Layer 2 of a small transformer language model trained on English Wikipedia (9 layers, counted from 0, width 128).
A neuron's activation on a vector x is SiLU(gate . x) times (in . x), where the dot is the dot product.

Input weights of the MLP neurons that the questions are about. A number n stands for n times 0.012.
n17 gate: 32 0 -9 8 -57 26 2 -31 26 -18 -40 6 18 14 28 23 -6 11 24 -11 22 24 12 -27 -47 -36 30 43 9 -15 -18 20 -6 14 -37 28 -2 2 21 40 12 38 -21 -16 5 30 14 -2 17 2 1 22 52 -23 -32 5 15 -2 18 14 -52 17 -4 30 7 -33 19 -10 14 12 0 -34 -33 -9 -31 31 17 4 2 15 17 -4 -28 50 -15 23 -2 10 13 13 1 -63 -21 -14 -18 11 15 -54 48 -4 -59 -1 14 5 34 12 -35 16 10 -1 -7 -24 22 41 -16 -8 39 -13 -36 27 32 -21 58 43 24 -20 -14 -7
n32 gate: -13 -31 -9 16 26 -35 17 -39 -19 14 4 2 9 45 2 28 27 -3 -34 9 27 23 19 -92 -30 -17 52 3 -41 52 -8 -16 -51 42 10 19 -9 -32 29 -14 -45 -56 -24 -8 -3 -56 13 2 6 7 2 -13 -6 24 -7 -21 69 -23 -8 12 8 0 39 -16 37 19 -24 -33 -9 9 8 32 -17 -8 12 13 -2 33 -21 21 18 -23 -23 -5 -25 30 33 -2 45 -8 14 -31 -11 13 -50 -17 -17 -7 -25 3 -13 25 29 13 -9 2 -43 8 2 25 0 -11 25 15 45 2 -30 4 -2 19 57 -38 6 10 9 13 53 -19
n64 gate: 39 -1 -22 47 -4 -31 43 31 -13 -22 -35 -31 16 -40 38 25 -1 17 29 3 52 5 -39 7 -34 -21 -7 -3 1 -15 25 1 -3 -2 -16 -33 3 -21 -33 -6 -2 35 -3 10 4 -38 12 -30 60 -6 26 -47 17 38 -18 -38 -18 -21 12 1 0 11 7 -30 -16 -9 -3 -4 -11 -9 6 10 -55 -27 -25 -14 6 16 -17 -25 -13 -32 16 -21 39 -10 -4 32 -2 46 -34 49 -13 21 32 12 -18 -48 43 -13 68 -4 -8 20 22 51 3 12 38 66 2 35 -10 17 -10 -49 -12 -4 -31 -41 4 -16 13 9 -35 -60 6 -23
n106 gate: 18 7 46 11 -58 -60 -33 25 -11 -25 21 -15 2 -17 -13 1 28 -15 -27 -2 -57 -15 -6 27 -9 -26 -8 6 -2 -1 -1 -18 -39 -23 -5 -24 15 4 -4 -7 17 -46 3 -1 26 14 -67 19 -14 -5 6 15 32 24 -9 -16 33 23 -30 6 -1 -10 -53 16 57 36 36 7 -4 18 23 26 2 2 -7 13 -13 -10 35 18 23 26 -7 23 -16 -19 -25 -21 -4 26 11 2 27 -1 -1 -5 -35 -8 10 -3 28 6 -13 -11 57 49 16 32 -54 0 -9 -3 31 21 -41 6 7 23 1 -18 -2 29 -4 29 -49 6 22 2
n158 gate: -28 -1 3 -18 -21 -36 21 -20 7 -33 -13 -9 -34 -13 -29 -2 -1 23 29 -30 -34 1 10 16 -1 -34 -7 6 37 -3 -11 19 -20 -10 -22 24 -7 -19 2 18 3 34 28 17 -9 -7 9 44 -14 -12 3 16 -7 6 -34 27 -28 1 -28 35 25 7 -16 4 21 8 19 15 -35 0 -39 -30 -17 -10 -8 39 -12 4 -1 -2 -12 12 -4 15 -40 53 28 80 21 50 -36 -41 -7 -13 -24 -6 -11 -43 15 -37 7 16 1 -13 30 4 -23 39 -22 31 46 -8 -20 1 -43 -28 32 -54 4 10 -9 27 -27 26 5 -16 16 -21
n178 gate: -17 -1 -20 -49 -18 -23 43 -29 -10 -28 55 15 -2 2 -27 18 -23 -26 0 3 -5 -58 42 -6 -4 20 40 -29 33 5 2 6 20 -54 -23 -1 -3 8 -9 71 26 28 -50 12 10 1 33 -16 -25 7 2 -9 4 22 -28 -24 -3 -15 -12 0 -27 13 17 37 8 32 11 5 36 24 -43 34 -28 -50 -20 47 11 12 13 -30 23 33 -12 20 3 -38 -10 -23 24 31 -38 -10 -33 -50 -18 26 15 -10 45 -16 4 -31 2 -40 13 46 37 31 11 -33 -45 44 -45 49 24 -28 24 -13 31 -23 -15 14 -8 -7 -20 -10 74 10
n204 gate: -4 -27 -5 -12 -44 -52 23 36 19 -9 -62 16 -4 5 -25 -31 -7 26 42 14 13 67 2 12 -5 -12 29 -21 -17 -14 8 29 16 -38 -10 -1 -62 -33 11 -32 35 -1 4 21 -11 -19 12 7 -3 -40 -21 -52 10 29 34 15 4 2 58 -28 -14 -8 -17 -7 -11 11 13 6 -28 48 -2 -27 -70 53 -56 56 -17 30 -43 12 -4 42 32 -38 -1 -2 13 40 -52 -2 -22 -7 6 63 5 5 -11 27 7 -31 14 -31 31 13 10 -28 -29 23 5 -6 5 -2 18 14 -2 -6 -25 1 -13 23 4 9 16 -11 -13 -21 -39 -10
n220 gate: -26 -2 -5 23 -2 -44 48 24 -5 -29 -18 68 -22 -25 -9 -11 11 5 -10 -11 -55 -9 -36 58 -45 28 -17 -8 18 21 -31 -43 10 -15 46 -10 0 32 -11 45 -4 17 -6 -15 37 -7 5 -1 2 -34 -16 -15 -21 12 -1 16 -2 -31 14 25 -4 5 13 -12 3 4 -33 -2 10 16 21 22 -38 52 14 17 6 4 3 -30 -2 -26 -31 -18 -14 56 -38 10 32 -7 -32 48 47 -39 -2 -42 33 63 1 30 3 1 26 24 -59 24 12 -17 -7 14 5 -25 26 -2 -31 11 -3 -16 -11 10 28 -42 -5 0 23 9 37 -52
n266 gate: 18 -7 -8 -23 37 6 34 10 -2 15 21 1 -2 -2 -2 -5 36 5 2 -9 -2 -20 -19 -24 -23 -5 -37 14 -36 -33 -12 10 37 4 29 -29 3 44 44 30 -24 10 1 36 9 -1 -37 44 -41 -18 1 29 -38 -3 1 -10 48 -29 -19 -1 -16 -35 28 22 -50 -49 49 -19 13 27 -37 -25 -7 -15 19 -51 -38 -21 -19 -18 40 -43 -29 2 4 46 5 25 2 8 -35 -7 42 48 -16 27 24 4 -20 -56 -29 -47 -22 -6 1 -24 -13 24 2 8 -30 36 28 4 -13 -84 2 -36 21 21 15 -38 -27 44 0 16 7 -11
n269 gate: -13 -41 -2 -6 13 -22 6 2 -36 18 20 21 -30 40 35 21 24 -66 -34 -2 35 -30 -31 -5 -22 -26 -40 -6 -20 -27 29 2 -31 -10 -52 64 41 2 -22 52 55 -24 -15 -23 12 25 -37 10 -26 -11 4 -24 -32 1 -33 -22 -9 14 37 26 12 -6 -14 -18 -7 -37 -17 20 -10 -93 0 -15 -18 -33 -24 25 -5 -20 32 -6 -39 -18 10 -10 -28 -9 11 33 -2 -19 19 -11 25 14 20 2 -32 -22 -6 29 14 -14 -34 -7 9 -16 -19 -22 -51 12 -27 15 50 17 -18 16 7 2 -18 25 -34 -19 5 5 -26 -23 -10 10
n281 gate: 40 11 -44 -44 39 46 -7 50 3 -45 -34 16 8 17 19 43 -63 36 31 4 32 20 -9 45 2 -14 7 16 -27 11 68 26 17 -14 23 23 15 45 20 13 -34 31 -69 21 -37 10 13 19 -51 36 29 -16 -15 -53 58 -8 42 16 -4 41 4 8 14 8 -13 -31 20 19 68 11 23 2 12 11 -25 -43 -36 -6 -8 -5 0 17 -4 24 29 -26 14 2 25 18 -1 -53 -17 -15 -41 -21 30 -45 -50 24 -28 24 -8 -22 25 -24 10 15 -4 -7 35 -15 37 39 -24 -22 36 -3 18 -25 12 -63 -24 12 -58 6 24 37
n296 gate: -27 -2 8 38 -21 -8 -31 -45 49 19 -29 8 6 -10 -20 -26 17 5 -14 22 -6 28 20 3 18 29 -21 -32 20 -27 35 1 1 17 1 4 -64 -6 30 -20 11 11 7 -5 26 3 -20 7 30 4 -15 3 17 21 -3 -5 -12 -24 21 47 -5 -30 44 22 -8 10 -14 -2 -15 31 -39 -5 -15 39 -36 29 37 13 14 -24 -7 9 -33 25 -40 16 33 -17 16 -9 -29 29 28 12 -36 -4 15 -10 37 -8 -14 31 51 7 0 24 -18 -61 -12 40 -27 7 4 -31 32 45 24 -28 -7 -41 -64 37 -10 24 -5 -22 30 -9
n298 gate: 17 -36 6 -17 -33 -36 2 -19 2 -44 69 14 -9 3 -9 6 8 -13 -27 5 -29 20 27 -21 4 -18 -9 -12 -7 -26 17 41 -9 27 35 34 -39 4 26 9 7 31 -13 11 -40 -4 -40 39 38 16 -2 29 -47 4 47 -1 -54 -16 7 19 -24 -17 -35 18 -19 -28 67 19 -68 -6 -2 -35 86 10 -8 2 -14 -21 -32 39 -34 2 -5 -31 -6 -2 3 14 33 -23 5 -35 30 -9 1 26 -31 30 19 -42 -4 2 -5 -25 2 -53 4 -53 31 -24 -15 -19 -15 27 20 6 -10 -33 21 -1 4 44 2 -7 -1 -16 -13 -1
n303 gate: -11 25 -6 -3 -28 -48 -6 18 -4 -36 -56 -66 31 -12 -22 14 55 39 31 5 -1 6 -38 8 38 34 19 -4 20 -34 -15 7 3 15 -40 -34 -18 -9 -24 -49 28 35 -7 1 20 -45 -15 -10 -8 -24 -49 -6 6 21 8 23 35 -22 17 14 -36 1 37 3 19 -80 -12 -4 7 -77 -3 16 -43 -30 -22 -36 9 15 27 26 27 -63 53 -1 -40 -26 -24 20 14 39 21 -35 5 38 12 -14 -9 33 -10 8 -51 -42 10 17 34 12 -31 -8 30 28 11 -17 67 -11 -3 9 45 -6 -14 -46 -7 -27 12 38 -10 -24 -3 24
n17 in: -8 7 -26 -14 -29 55 -14 16 -7 -4 -48 0 -5 -29 22 -3 5 -23 81 67 9 16 -8 -1 16 21 -29 1 29 13 -5 1 -10 1 -22 25 1 -3 -4 -32 11 21 -12 -25 8 -15 -3 45 -39 -29 -5 -30 44 16 -7 -7 -15 2 44 19 -80 -5 68 8 -1 -10 -12 -9 47 42 -38 44 -18 -24 -22 -28 -4 -30 21 -5 -12 20 0 52 -20 21 12 23 -15 -30 -2 -21 7 0 -17 2 26 -48 -44 22 18 7 -14 20 -36 -18 38 34 18 -15 17 -9 9 40 1 -5 35 24 -11 3 15 52 1 -2 -2 8 8 0
n32 in: -30 0 -7 -6 5 6 -34 -13 17 17 32 -2 -26 41 19 -2 -31 -8 -26 1 -9 7 23 -2 -4 -26 9 22 68 25 16 -61 -19 27 -9 49 -6 7 -46 -45 7 10 -35 -22 -15 27 18 -14 34 -5 1 -13 37 -10 -5 29 27 51 -2 6 16 24 15 -3 15 -24 34 -43 -46 -43 -20 -26 1 35 -18 -13 25 16 19 -20 11 55 -26 -8 -28 -32 4 -15 3 -14 -10 18 -29 4 21 32 -19 -17 12 2 -29 14 -9 48 21 -51 33 4 -8 42 5 -19 27 22 51 6 -4 25 22 50 -35 -7 -12 -10 -12 25 37 12
n64 in: -62 -1 7 -20 8 -18 11 -21 -45 53 14 -3 -19 -5 -35 -23 49 16 5 -18 1 -4 19 12 -2 -2 22 50 -10 37 30 -17 -28 14 -34 -1 -15 6 4 -12 10 -8 41 -3 -15 -17 0 10 4 6 31 37 8 -12 -7 -19 21 -18 7 22 24 -21 17 7 32 2 39 -13 77 52 2 25 9 31 66 -47 12 -22 -17 -1 -17 11 11 -21 -80 25 62 24 -31 34 39 22 -11 2 -62 11 42 5 -53 5 -31 -10 21 -16 -3 10 37 -61 6 -2 -19 -3 -8 24 -10 -18 31 40 -17 -29 13 2 -42 30 62 -8 13 10
n106 in: -2 -23 16 -11 -42 -4 20 38 -16 6 -23 -3 -15 6 9 -29 20 -58 -11 36 10 -5 39 -2 -29 15 2 -26 -43 33 -30 -6 -75 16 13 49 -2 -2 35 7 -15 -41 18 21 21 -20 -45 13 -13 50 -44 70 7 6 -20 20 31 38 19 32 26 -4 15 27 -30 3 7 -11 -13 25 54 -27 21 37 2 -2 2 -29 44 -27 30 -7 22 -29 21 9 -1 27 -29 26 67 6 1 9 23 -15 16 34 -42 -34 30 0 -26 -3 26 0 -34 -11 9 26 8 2 -20 9 35 17 -26 -11 35 -4 -31 36 -14 2 -23 -27 -7 20
n158 in: -27 -20 -21 -10 -39 9 4 -16 -45 19 -44 4 20 -23 -47 22 -5 5 2 -42 -20 7 5 -36 49 1 -9 -7 -3 22 -1 -12 16 12 -5 23 38 26 1 -3 7 -29 5 -13 -1 12 -4 15 -3 -9 7 -10 4 -31 22 43 36 22 -1 -16 11 -7 15 13 11 36 30 12 3 -20 -57 36 5 5 -21 10 12 30 -18 -21 -16 -3 -46 -22 6 38 -47 13 4 -27 -40 -33 54 -31 -14 -31 -52 8 25 -11 19 -34 -2 -12 -9 0 -5 -40 -4 20 79 -3 4 24 22 -3 -2 -8 16 20 -8 -8 -27 32 -23 22 -3 9
n178 in: 43 33 -27 36 21 -49 16 20 -8 6 -48 -12 5 -11 13 -46 20 -1 58 -8 67 -19 -7 18 5 -1 -2 2 -5 -18 3 56 38 -12 2 26 19 6 37 -5 19 -11 21 20 -11 34 22 -15 -10 6 41 -1 -5 9 -12 7 16 -33 6 -46 9 -34 4 9 -2 -10 18 20 27 20 -47 -25 17 -15 33 -42 7 -18 6 40 -20 9 40 -69 -5 -26 -30 21 23 43 -3 8 8 -12 -3 -53 23 -6 26 -8 1 42 -6 40 -18 7 -9 31 5 -24 22 13 -39 17 5 15 13 8 39 -77 1 -50 17 -2 -10 6 -77 -30
n204 in: -53 16 48 -3 -27 16 18 -6 35 37 23 8 -43 22 20 -2 26 -23 -4 6 31 -18 -11 4 -58 17 19 15 -13 -45 -16 3 -18 -13 -47 -32 14 -24 -5 18 9 11 -31 -26 -5 -55 -30 -20 -6 -20 3 27 -23 6 -10 15 -48 -5 58 -62 21 -6 15 1 -36 63 -36 60 -60 11 -5 -4 19 -19 -27 -15 18 -20 39 54 11 6 -48 -35 22 0 12 -18 -28 -2 -30 -8 -11 -33 7 6 -16 31 -24 -9 31 -12 -5 -21 -6 -25 -6 27 -4 -16 5 23 -15 30 64 44 0 6 17 -24 -12 10 -2 18 -25 -43 -18 24
n220 in: -21 2 45 33 38 -42 25 -5 31 31 2 -5 2 3 -19 13 18 -17 -5 28 13 3 -34 -18 28 -11 -6 8 17 -36 -43 -4 -16 13 16 -27 -10 -19 34 2 45 -24 44 15 16 -6 -5 -25 -13 -31 22 42 2 -4 48 26 22 4 -6 18 -39 -5 -7 3 45 -7 50 5 23 -33 13 -9 6 39 39 0 -3 -24 -5 -2 17 14 -2 16 -13 73 30 -17 5 43 11 -14 -18 5 -25 36 -6 -22 -3 -18 -56 -13 -33 -12 2 -7 -17 -1 -19 -20 0 51 -4 -36 25 -65 52 -27 -7 -7 -35 29 27 -30 -5 -61 -5 35
n266 in: 39 38 6 22 -6 0 30 -24 -24 37 -26 -33 -2 10 19 -3 -15 -15 8 6 20 7 -38 -35 54 -11 -26 31 33 6 22 -7 33 6 -29 -29 -22 15 -19 -17 14 22 -7 -19 0 50 74 1 3 3 27 51 -64 9 14 -18 -54 -8 2 -57 5 27 9 30 -80 -29 2 -38 21 -4 15 -13 -55 -50 3 15 -19 -42 -8 15 -32 10 16 13 33 -7 17 -11 60 -6 -20 22 -2 0 19 14 20 -27 -13 1 -18 20 39 31 -5 24 -44 -2 -28 -20 6 23 -15 -16 -32 40 33 -33 -12 -25 -26 -11 78 36 2 -16 12 -11
n269 in: -17 -1 -12 5 21 -16 -3 -63 28 16 21 7 6 18 -46 -19 20 -31 -58 34 50 19 2 30 23 8 -16 21 -25 21 17 -23 -28 -60 -6 -3 27 -43 29 -8 -46 2 -7 -24 22 19 -2 -17 -10 7 4 5 -14 39 -43 27 -28 -6 48 24 72 37 1 7 -4 -22 -1 34 -26 -22 -41 -35 -21 -37 -41 -22 0 19 -54 -17 -28 4 0 -44 -14 -18 -14 -7 10 -4 -3 -31 -17 -68 14 30 15 -21 -33 17 40 13 25 25 20 -36 -64 -2 22 -37 -6 11 27 22 -7 7 34 16 -35 1 -2 50 6 11 -21 24 -53 -11
n281 in: -10 15 -24 25 -1 -44 5 12 73 12 -19 -30 28 14 -14 -11 2 34 41 -22 -15 26 29 57 -51 9 -10 30 -19 -63 6 26 35 33 29 -4 -41 30 -43 -16 5 -2 21 -9 6 1 -14 -19 -8 -31 13 37 -12 -30 49 11 -27 6 -6 -47 -49 -16 1 24 -43 21 43 -27 -16 53 8 41 -43 -38 13 -4 25 14 -16 -15 -5 35 61 21 54 9 -13 -32 27 -13 -6 21 7 49 61 -9 5 -47 -12 -20 4 3 -36 -13 -45 13 -31 -6 24 -9 34 -42 -5 14 -42 -28 -27 54 -82 4 35 18 10 -28 15 -27 4 17
n296 in: 18 8 -33 -36 15 6 33 44 -15 -22 -2 -7 60 -13 -14 -23 -9 -31 27 -30 27 -18 -51 -7 15 0 23 21 -21 1 -11 25 5 -18 -5 28 9 49 10 -24 -6 -5 -2 0 -6 51 -3 -5 24 -49 11 -52 -49 -31 -15 -34 15 7 12 -1 -20 8 -14 47 -5 -4 17 -8 -25 -28 3 5 -9 2 4 -5 -9 -29 24 15 31 5 -17 36 -4 -18 67 -6 -31 -10 45 -52 -12 23 -1 -23 0 23 -48 -20 -16 -20 25 -16 -37 -16 1 -4 -12 -26 -30 -44 13 -42 10 -53 -31 -7 34 13 2 -52 -19 14 40 7 9 41
n298 in: 48 49 11 50 -39 23 32 -30 -30 1 -34 -55 53 68 44 9 28 28 -15 -25 -47 42 -52 -36 47 -20 15 -27 -36 -12 45 13 -23 28 -4 3 19 -34 30 7 9 24 -36 -27 7 23 13 -87 7 11 39 15 -43 39 14 -36 -5 30 -18 10 -26 36 -36 -7 -5 -25 17 14 -31 5 -9 -15 55 -47 7 64 -52 -32 17 -26 -21 -14 -43 -20 8 61 2 -4 -28 -28 -4 -2 10 22 31 -25 -20 -18 -28 -19 -15 16 -17 18 2 36 -26 -18 -17 -1 -7 -24 -19 -11 -5 -14 -49 -35 -1 -27 -14 17 39 -33 -19 56 0 4
n303 in: -22 21 -19 -14 -26 -20 1 33 9 -50 -54 -48 22 1 -35 19 43 53 -28 -39 18 33 -20 38 47 23 42 7 49 -16 -3 45 18 32 -31 -10 6 22 -18 -12 -11 -3 -71 33 -43 -71 -13 45 -8 -30 -20 -25 -15 26 11 8 49 -30 21 10 -11 -34 4 11 62 -63 -28 14 11 -63 9 53 7 -11 -29 -9 46 23 20 55 -27 -41 50 -27 -18 15 -5 14 25 16 10 -36 -5 42 4 -21 -41 83 -17 29 -32 -69 57 -22 41 -1 -21 -5 33 -17 10 -26 57 10 0 -2 -10 -16 25 -22 -44 -34 -16 25 -43 -24 -48 -5

Each question shows a token from some text and the vector x that enters the MLP there. A number n stands for n times 0.017.

"ful": -36 29 18 -27 -45 7 18 27 36 -24 -29 -19 -5 7 11 -10 -11 -18 -20 9 70 -62 -25 2 -17 13 17 23 59 -11 49 -38 32 24 -33 -19 -12 9 27 -29 -25 -45 18 26 -28 33 0 -15 8 38 -40 -9 -42 -43 12 -5 28 -19 5 -5 18 16 -9 -25 32 3 -18 41 19 -10 -13 -51 -22 -7 22 21 9 1 -33 -2 -13 -33 -4 65 -5 4 -55 -7 -27 -21 11 -7 -5 57 21 -19 18 -3 -8 -20 30 -36 -26 -13 3 -20 20 -22 -37 -9 7 0 -62 16 -19 29 -38 33 -25 2 13 -1 -29 6 -23 25 11 -22
Which two neurons fire most, strongest first? n220, n17

" count": 10 34 11 -37 -26 -24 18 16 21 11 -52 -35 -13 26 2 -23 -5 -7 -33 -19 68 -11 -14 -43 32 6 36 4 55 -4 22 -18 21 8 -59 -32 -14 36 1 -40 -35 -37 21 -4 -49 44 6 -24 23 21 -25 -15 -7 28 9 29 42 12 2 -9 25 11 -27 -28 5 17 -54 29 24 -37 -5 -26 -12 -40 45 39 -12 3 -16 2 4 -21 -30 41 -19 2 -2 -7 7 -21 18 0 -9 21 3 -34 40 -29 -44 -46 -9 -7 15 -4 -19 -15 15 -15 -33 16 -1 10 -51 -4 -6 29 -42 57 -11 54 -34 25 -36 7 -5 45 23 -27
Which neuron fires most, and how strongly? n32, at about 3

"ed": -27 0 7 -31 -11 -22 25 1 14 21 -4 -17 6 11 -4 16 1 16 8 15 40 -38 -21 -11 10 43 42 -3 50 -5 -2 -33 36 70 -50 -64 -29 9 -4 -19 -43 -45 9 36 -5 19 -34 -19 22 20 -55 -16 -22 -46 0 42 13 -27 -21 14 19 25 -37 -63 22 16 -38 18 11 -29 -10 -47 6 -20 26 41 22 26 -17 -29 -11 -29 -38 73 -12 6 -33 18 -44 -18 41 -14 -13 3 2 -47 19 -7 -33 -41 21 -28 -11 4 21 -4 16 -50 -72 3 -3 -4 -50 -12 -22 -3 -48 50 -36 23 -14 34 -38 -32 18 16 2 -28
The three highest activations, in order: n178, n266, n17

"o": -51 41 19 -16 -52 -9 32 -27 48 -19 -63 -1 -3 -14 16 0 7 -37 -21 22 40 -60 -24 -14 -58 -18 24 37 55 -12 25 -14 42 40 25 -37 -30 9 -11 -28 -14 -12 23 46 -35 23 6 16 -6 31 -12 -15 -33 6 33 18 8 -14 -20 -4 2 19 -47 15 34 -10 -21 39 30 7 -9 -58 31 -3 49 17 10 -16 12 0 -22 -20 -50 74 -34 -6 -32 20 11 -15 0 -1 0 11 15 20 68 5 0 25 34 -17 -45 -14 1 -3 11 -26 -30 8 -5 0 -25 -14 -6 0 -32 43 -30 22 11 6 -13 -8 -56 16 -23 -31
Which two neurons fire most, strongest first? n220, n269

" tradition": -19 22 37 -21 -41 -35 30 37 33 -32 -29 -36 -17 -24 -6 11 -4 -3 -27 16 63 -37 -12 -42 -4 -13 40 -9 57 -9 1 -8 21 18 3 -23 -36 29 28 -50 -46 -30 20 37 -15 31 -11 -6 19 15 -10 12 -2 -13 0 51 30 -20 6 -24 56 40 -15 -23 45 -4 -32 17 10 -20 15 -7 26 -34 21 27 -37 26 -21 9 -5 -24 -15 31 -40 -3 -21 18 9 -17 -5 -22 -60 31 2 -26 30 -7 5 0 39 -11 8 -16 -17 -52 29 -17 -48 15 -24 0 -52 12 -9 8 -30 55 -8 34 -19 42 -53 -15 6 42 -2 -25
Which of these neurons fires most? n32

" as": -3 33 63 -44 -39 -13 47 36 21 -23 -24 -38 -25 -15 15 6 -37 -12 -5 -4 66 -31 -16 -39 -50 -12 0 -9 65 -38 -6 -7 21 -4 -10 -45 -38 33 11 -23 -16 -12 13 19 -34 39 1 -7 36 -2 -4 15 -22 -16 -2 33 23 -12 -11 -8 14 22 -5 12 19 21 -15 -10 13 -44 -22 -28 4 -23 16 20 7 5 -31 0 -13 -18 -29 65 -38 3 -42 0 -32 -2 15 20 0 21 4 -23 40 -2 -63 16 4 -9 -8 -4 12 -3 19 1 -20 -13 -7 17 -29 9 -7 16 -26 65 -11 31 -11 62 -31 5 4 8 9 -20
Which neuron fires most, and how strongly? n298, at about 0.36

"ne": -32 65 38 -26 -9 20 4 12 38 -24 -24 -17 -37 -22 4 -30 -27 -15 -25 31 44 -69 -18 -11 -19 -12 3 25 59 4 15 1 31 38 -3 -59 -28 43 33 -33 -43 -15 1 15 -54 39 -11 -8 3 -14 -13 -3 -64 -15 22 16 15 -23 -11 -15 34 15 0 1 45 5 7 44 61 -3 -9 -34 22 -11 59 -23 -5 7 -15 -5 -4 4 -28 68 -54 9 -37 4 -12 8 38 13 -1 20 21 -12 36 0 -53 5 45 5 -1 -27 -49 -24 1 -1 -25 20 -23 -16 -18 -21 -9 9 -25 43 -61 14 1 4 -8 -15 -20 20 -18 -3
The three highest activations, in order: n281, n158, n298

"d": -18 21 -1 -42 -32 -13 2 -13 23 -12 -29 -38 -32 14 11 0 2 -32 8 28 56 -38 -25 -24 1 37 23 -24 51 -24 0 8 36 31 -28 -70 -24 15 12 -2 -7 -18 39 8 -52 41 -16 -25 -15 16 1 19 -38 -80 7 3 31 4 -12 -31 9 -5 -18 -17 14 -21 -32 3 77 -26 20 -30 12 -20 26 9 -1 -12 -29 -46 -33 -14 -51 39 -24 66 -20 5 3 14 37 -3 6 13 55 -36 12 -42 -15 -24 -6 -20 -16 -22 -25 -31 30 -38 -8 -25 -22 2 -73 27 31 -1 -24 65 -26 16 -19 12 -13 -26 19 -15 -27 -39
The three highest activations, in order: n266, n32, n303

"The": 12 25 36 -29 -79 -34 61 22 35 -47 -25 -62 -9 -6 10 32 -1 -10 -13 -8 58 -36 -13 -23 -37 4 9 -4 66 -56 11 -18 32 20 -30 -27 -33 17 48 -29 -36 -16 9 18 -16 39 -16 -11 -3 8 -7 -9 -22 -9 -6 22 40 -19 14 2 11 13 -14 -35 -2 -11 -27 18 2 -50 -5 -36 6 -17 32 22 10 12 -15 13 -22 -4 -15 46 9 -6 -11 -10 -23 -12 25 -4 12 13 23 5 27 -12 -23 -17 25 -11 5 -2 -14 -12 13 -9 -9 -4 31 21 -31 14 7 -1 -14 52 -26 38 -18 13 -32 -8 2 6 -6 -43
Which neuron fires most, and how strongly? n303, at about 2.3

" and": -21 4 21 -41 -35 -28 87 5 33 -34 -42 -5 0 12 -10 8 -34 -30 -15 -12 78 -27 -15 -22 -48 -17 13 -4 60 -33 34 -20 24 13 -27 -39 -23 41 31 -9 -23 -24 9 16 -32 39 -6 -13 8 -18 -17 13 -16 -2 -2 26 35 -16 -8 4 18 -5 0 -11 37 21 -5 3 21 -42 -11 -29 12 -13 0 19 -11 18 -33 6 -12 -22 -15 52 -35 30 -48 5 -26 9 22 19 -17 5 15 -4 34 8 -11 5 7 -7 15 -2 -4 -24 -3 -18 -22 -23 -2 18 -53 29 -35 1 -34 52 -20 25 2 27 -28 -26 26 10 -1 -21
Which neuron fires most, and how strongly? n220, at about 0.59

" G": -4 6 31 -50 -35 -35 -6 17 24 -13 -30 -30 -16 5 -15 2 -13 -11 -24 34 81 -34 -4 -19 -18 11 -3 0 67 -14 8 -6 37 18 -13 -35 -31 39 24 -43 -40 -14 43 28 1 48 -20 0 28 18 1 -14 5 -10 -11 52 20 3 1 26 -11 -3 -17 -29 0 -12 -42 7 8 -30 -11 -34 1 -7 21 9 3 31 -25 -6 -39 -31 -12 43 -5 13 3 -21 -1 -11 47 -6 -52 -3 3 0 38 -19 1 -15 11 13 3 -6 -28 -15 26 4 -11 7 10 27 -57 -17 -5 13 -28 36 -4 18 5 18 -15 -39 -9 24 -24 -22
Which neuron fires most, and how strongly? n298, at about 0.75

"c": -14 15 28 -16 -36 4 20 -7 59 -47 -37 15 -19 7 28 -47 -11 -15 -6 25 58 -70 29 -29 2 16 43 18 63 -29 8 -34 10 41 -7 -60 -39 23 16 -36 -19 -8 -18 31 -17 58 -7 -23 -3 0 31 8 -24 -8 15 31 33 14 -19 -4 11 6 -19 12 25 23 -29 18 51 24 -44 -33 30 -15 28 16 -18 30 -4 -9 -19 -45 -23 50 -34 24 -15 6 9 16 14 -23 -2 36 20 -19 37 -40 -15 -23 28 -7 3 -44 -17 -6 26 10 -5 -41 -9 35 -24 -10 8 4 -19 20 -35 37 -38 6 8 -3 -13 0 -36 -10
Which of these neurons fires most? n178

"es": -13 38 54 -52 -23 10 13 11 53 -33 -22 -7 -32 -6 20 -25 -17 -29 -28 26 63 -74 -13 -42 -18 19 44 -2 56 -20 27 3 17 17 7 -37 -38 41 11 -38 -50 -19 -8 24 -24 57 10 3 -15 -4 -7 -16 -41 -5 22 46 24 -16 -43 -5 19 26 -4 1 39 -2 -19 23 12 30 -8 -32 23 -18 44 5 -2 -18 -12 12 -15 -6 -32 42 -16 -8 -45 -2 -44 9 21 25 11 27 9 -43 38 8 6 -4 30 17 4 6 2 8 31 -13 -19 -10 4 35 -19 -9 -36 25 -44 55 -38 14 -55 12 -40 -14 -9 24 -21 4
Which neuron fires most, and how strongly? n158, at about 0.4

"it": -8 39 86 -30 -5 4 37 -45 29 -52 13 -15 -34 -2 -21 -10 25 5 7 41 34 -48 8 -12 -2 -7 32 13 54 14 31 -1 43 48 19 -77 -41 31 38 -1 4 -8 -7 -1 -3 7 -8 -15 19 -32 -2 -23 -34 9 40 33 36 -2 11 1 54 -4 -15 14 -19 12 12 14 -1 3 -10 -11 50 -3 47 27 8 21 -9 1 -23 -36 -21 42 -25 11 -35 34 -27 1 28 9 21 14 -9 6 37 -5 -38 7 28 -25 15 -44 -34 -4 30 -23 21 -21 -1 4 -80 22 -34 -18 -78 56 -58 16 4 37 -15 -7 -37 42 -16 -9
Which of these neurons fires most? n298

" con": -21 19 35 -37 -50 -6 32 11 37 -18 -18 -24 18 -2 0 -14 -15 -5 8 30 67 -36 -17 -14 11 2 8 -11 72 11 7 16 6 39 -24 -22 -16 45 24 -34 -21 -42 -2 23 -10 47 -16 -20 -6 -14 29 30 -20 6 5 52 34 -36 19 -14 4 34 -30 -7 25 11 -31 7 12 -37 4 -8 16 -30 34 39 -4 30 -1 7 15 -29 -22 40 -38 9 -42 8 -12 12 28 0 -31 7 -4 -6 4 1 -48 -15 8 -16 -7 -8 -10 -3 8 -19 -44 1 -22 21 -21 27 8 34 -25 29 2 28 2 41 -13 1 -8 23 18 -38
The three highest activations, in order: n303, n106, n281

" S": -12 9 26 -44 -37 -3 11 -3 33 -12 -33 -27 -13 -2 -32 18 -5 -8 -40 7 77 -46 -21 -26 -23 29 20 -9 70 -30 13 6 17 12 -13 -51 -12 23 15 -18 -34 -24 54 34 -11 43 -23 -22 29 -3 -7 -9 -24 10 26 37 14 -8 -9 16 -22 19 -21 -2 -9 -3 -30 11 28 -21 -13 -35 1 -32 26 19 -23 33 9 -18 -11 -33 -23 46 -13 -6 -14 -1 24 2 32 4 -20 -8 -15 -8 45 -22 -25 -14 -7 10 10 3 -15 -48 13 -8 -15 -10 5 10 -48 6 -4 13 -35 33 -7 29 -42 19 -22 -20 -9 25 -11 -34
Which neuron fires most, and how strongly? n296, at about 0.34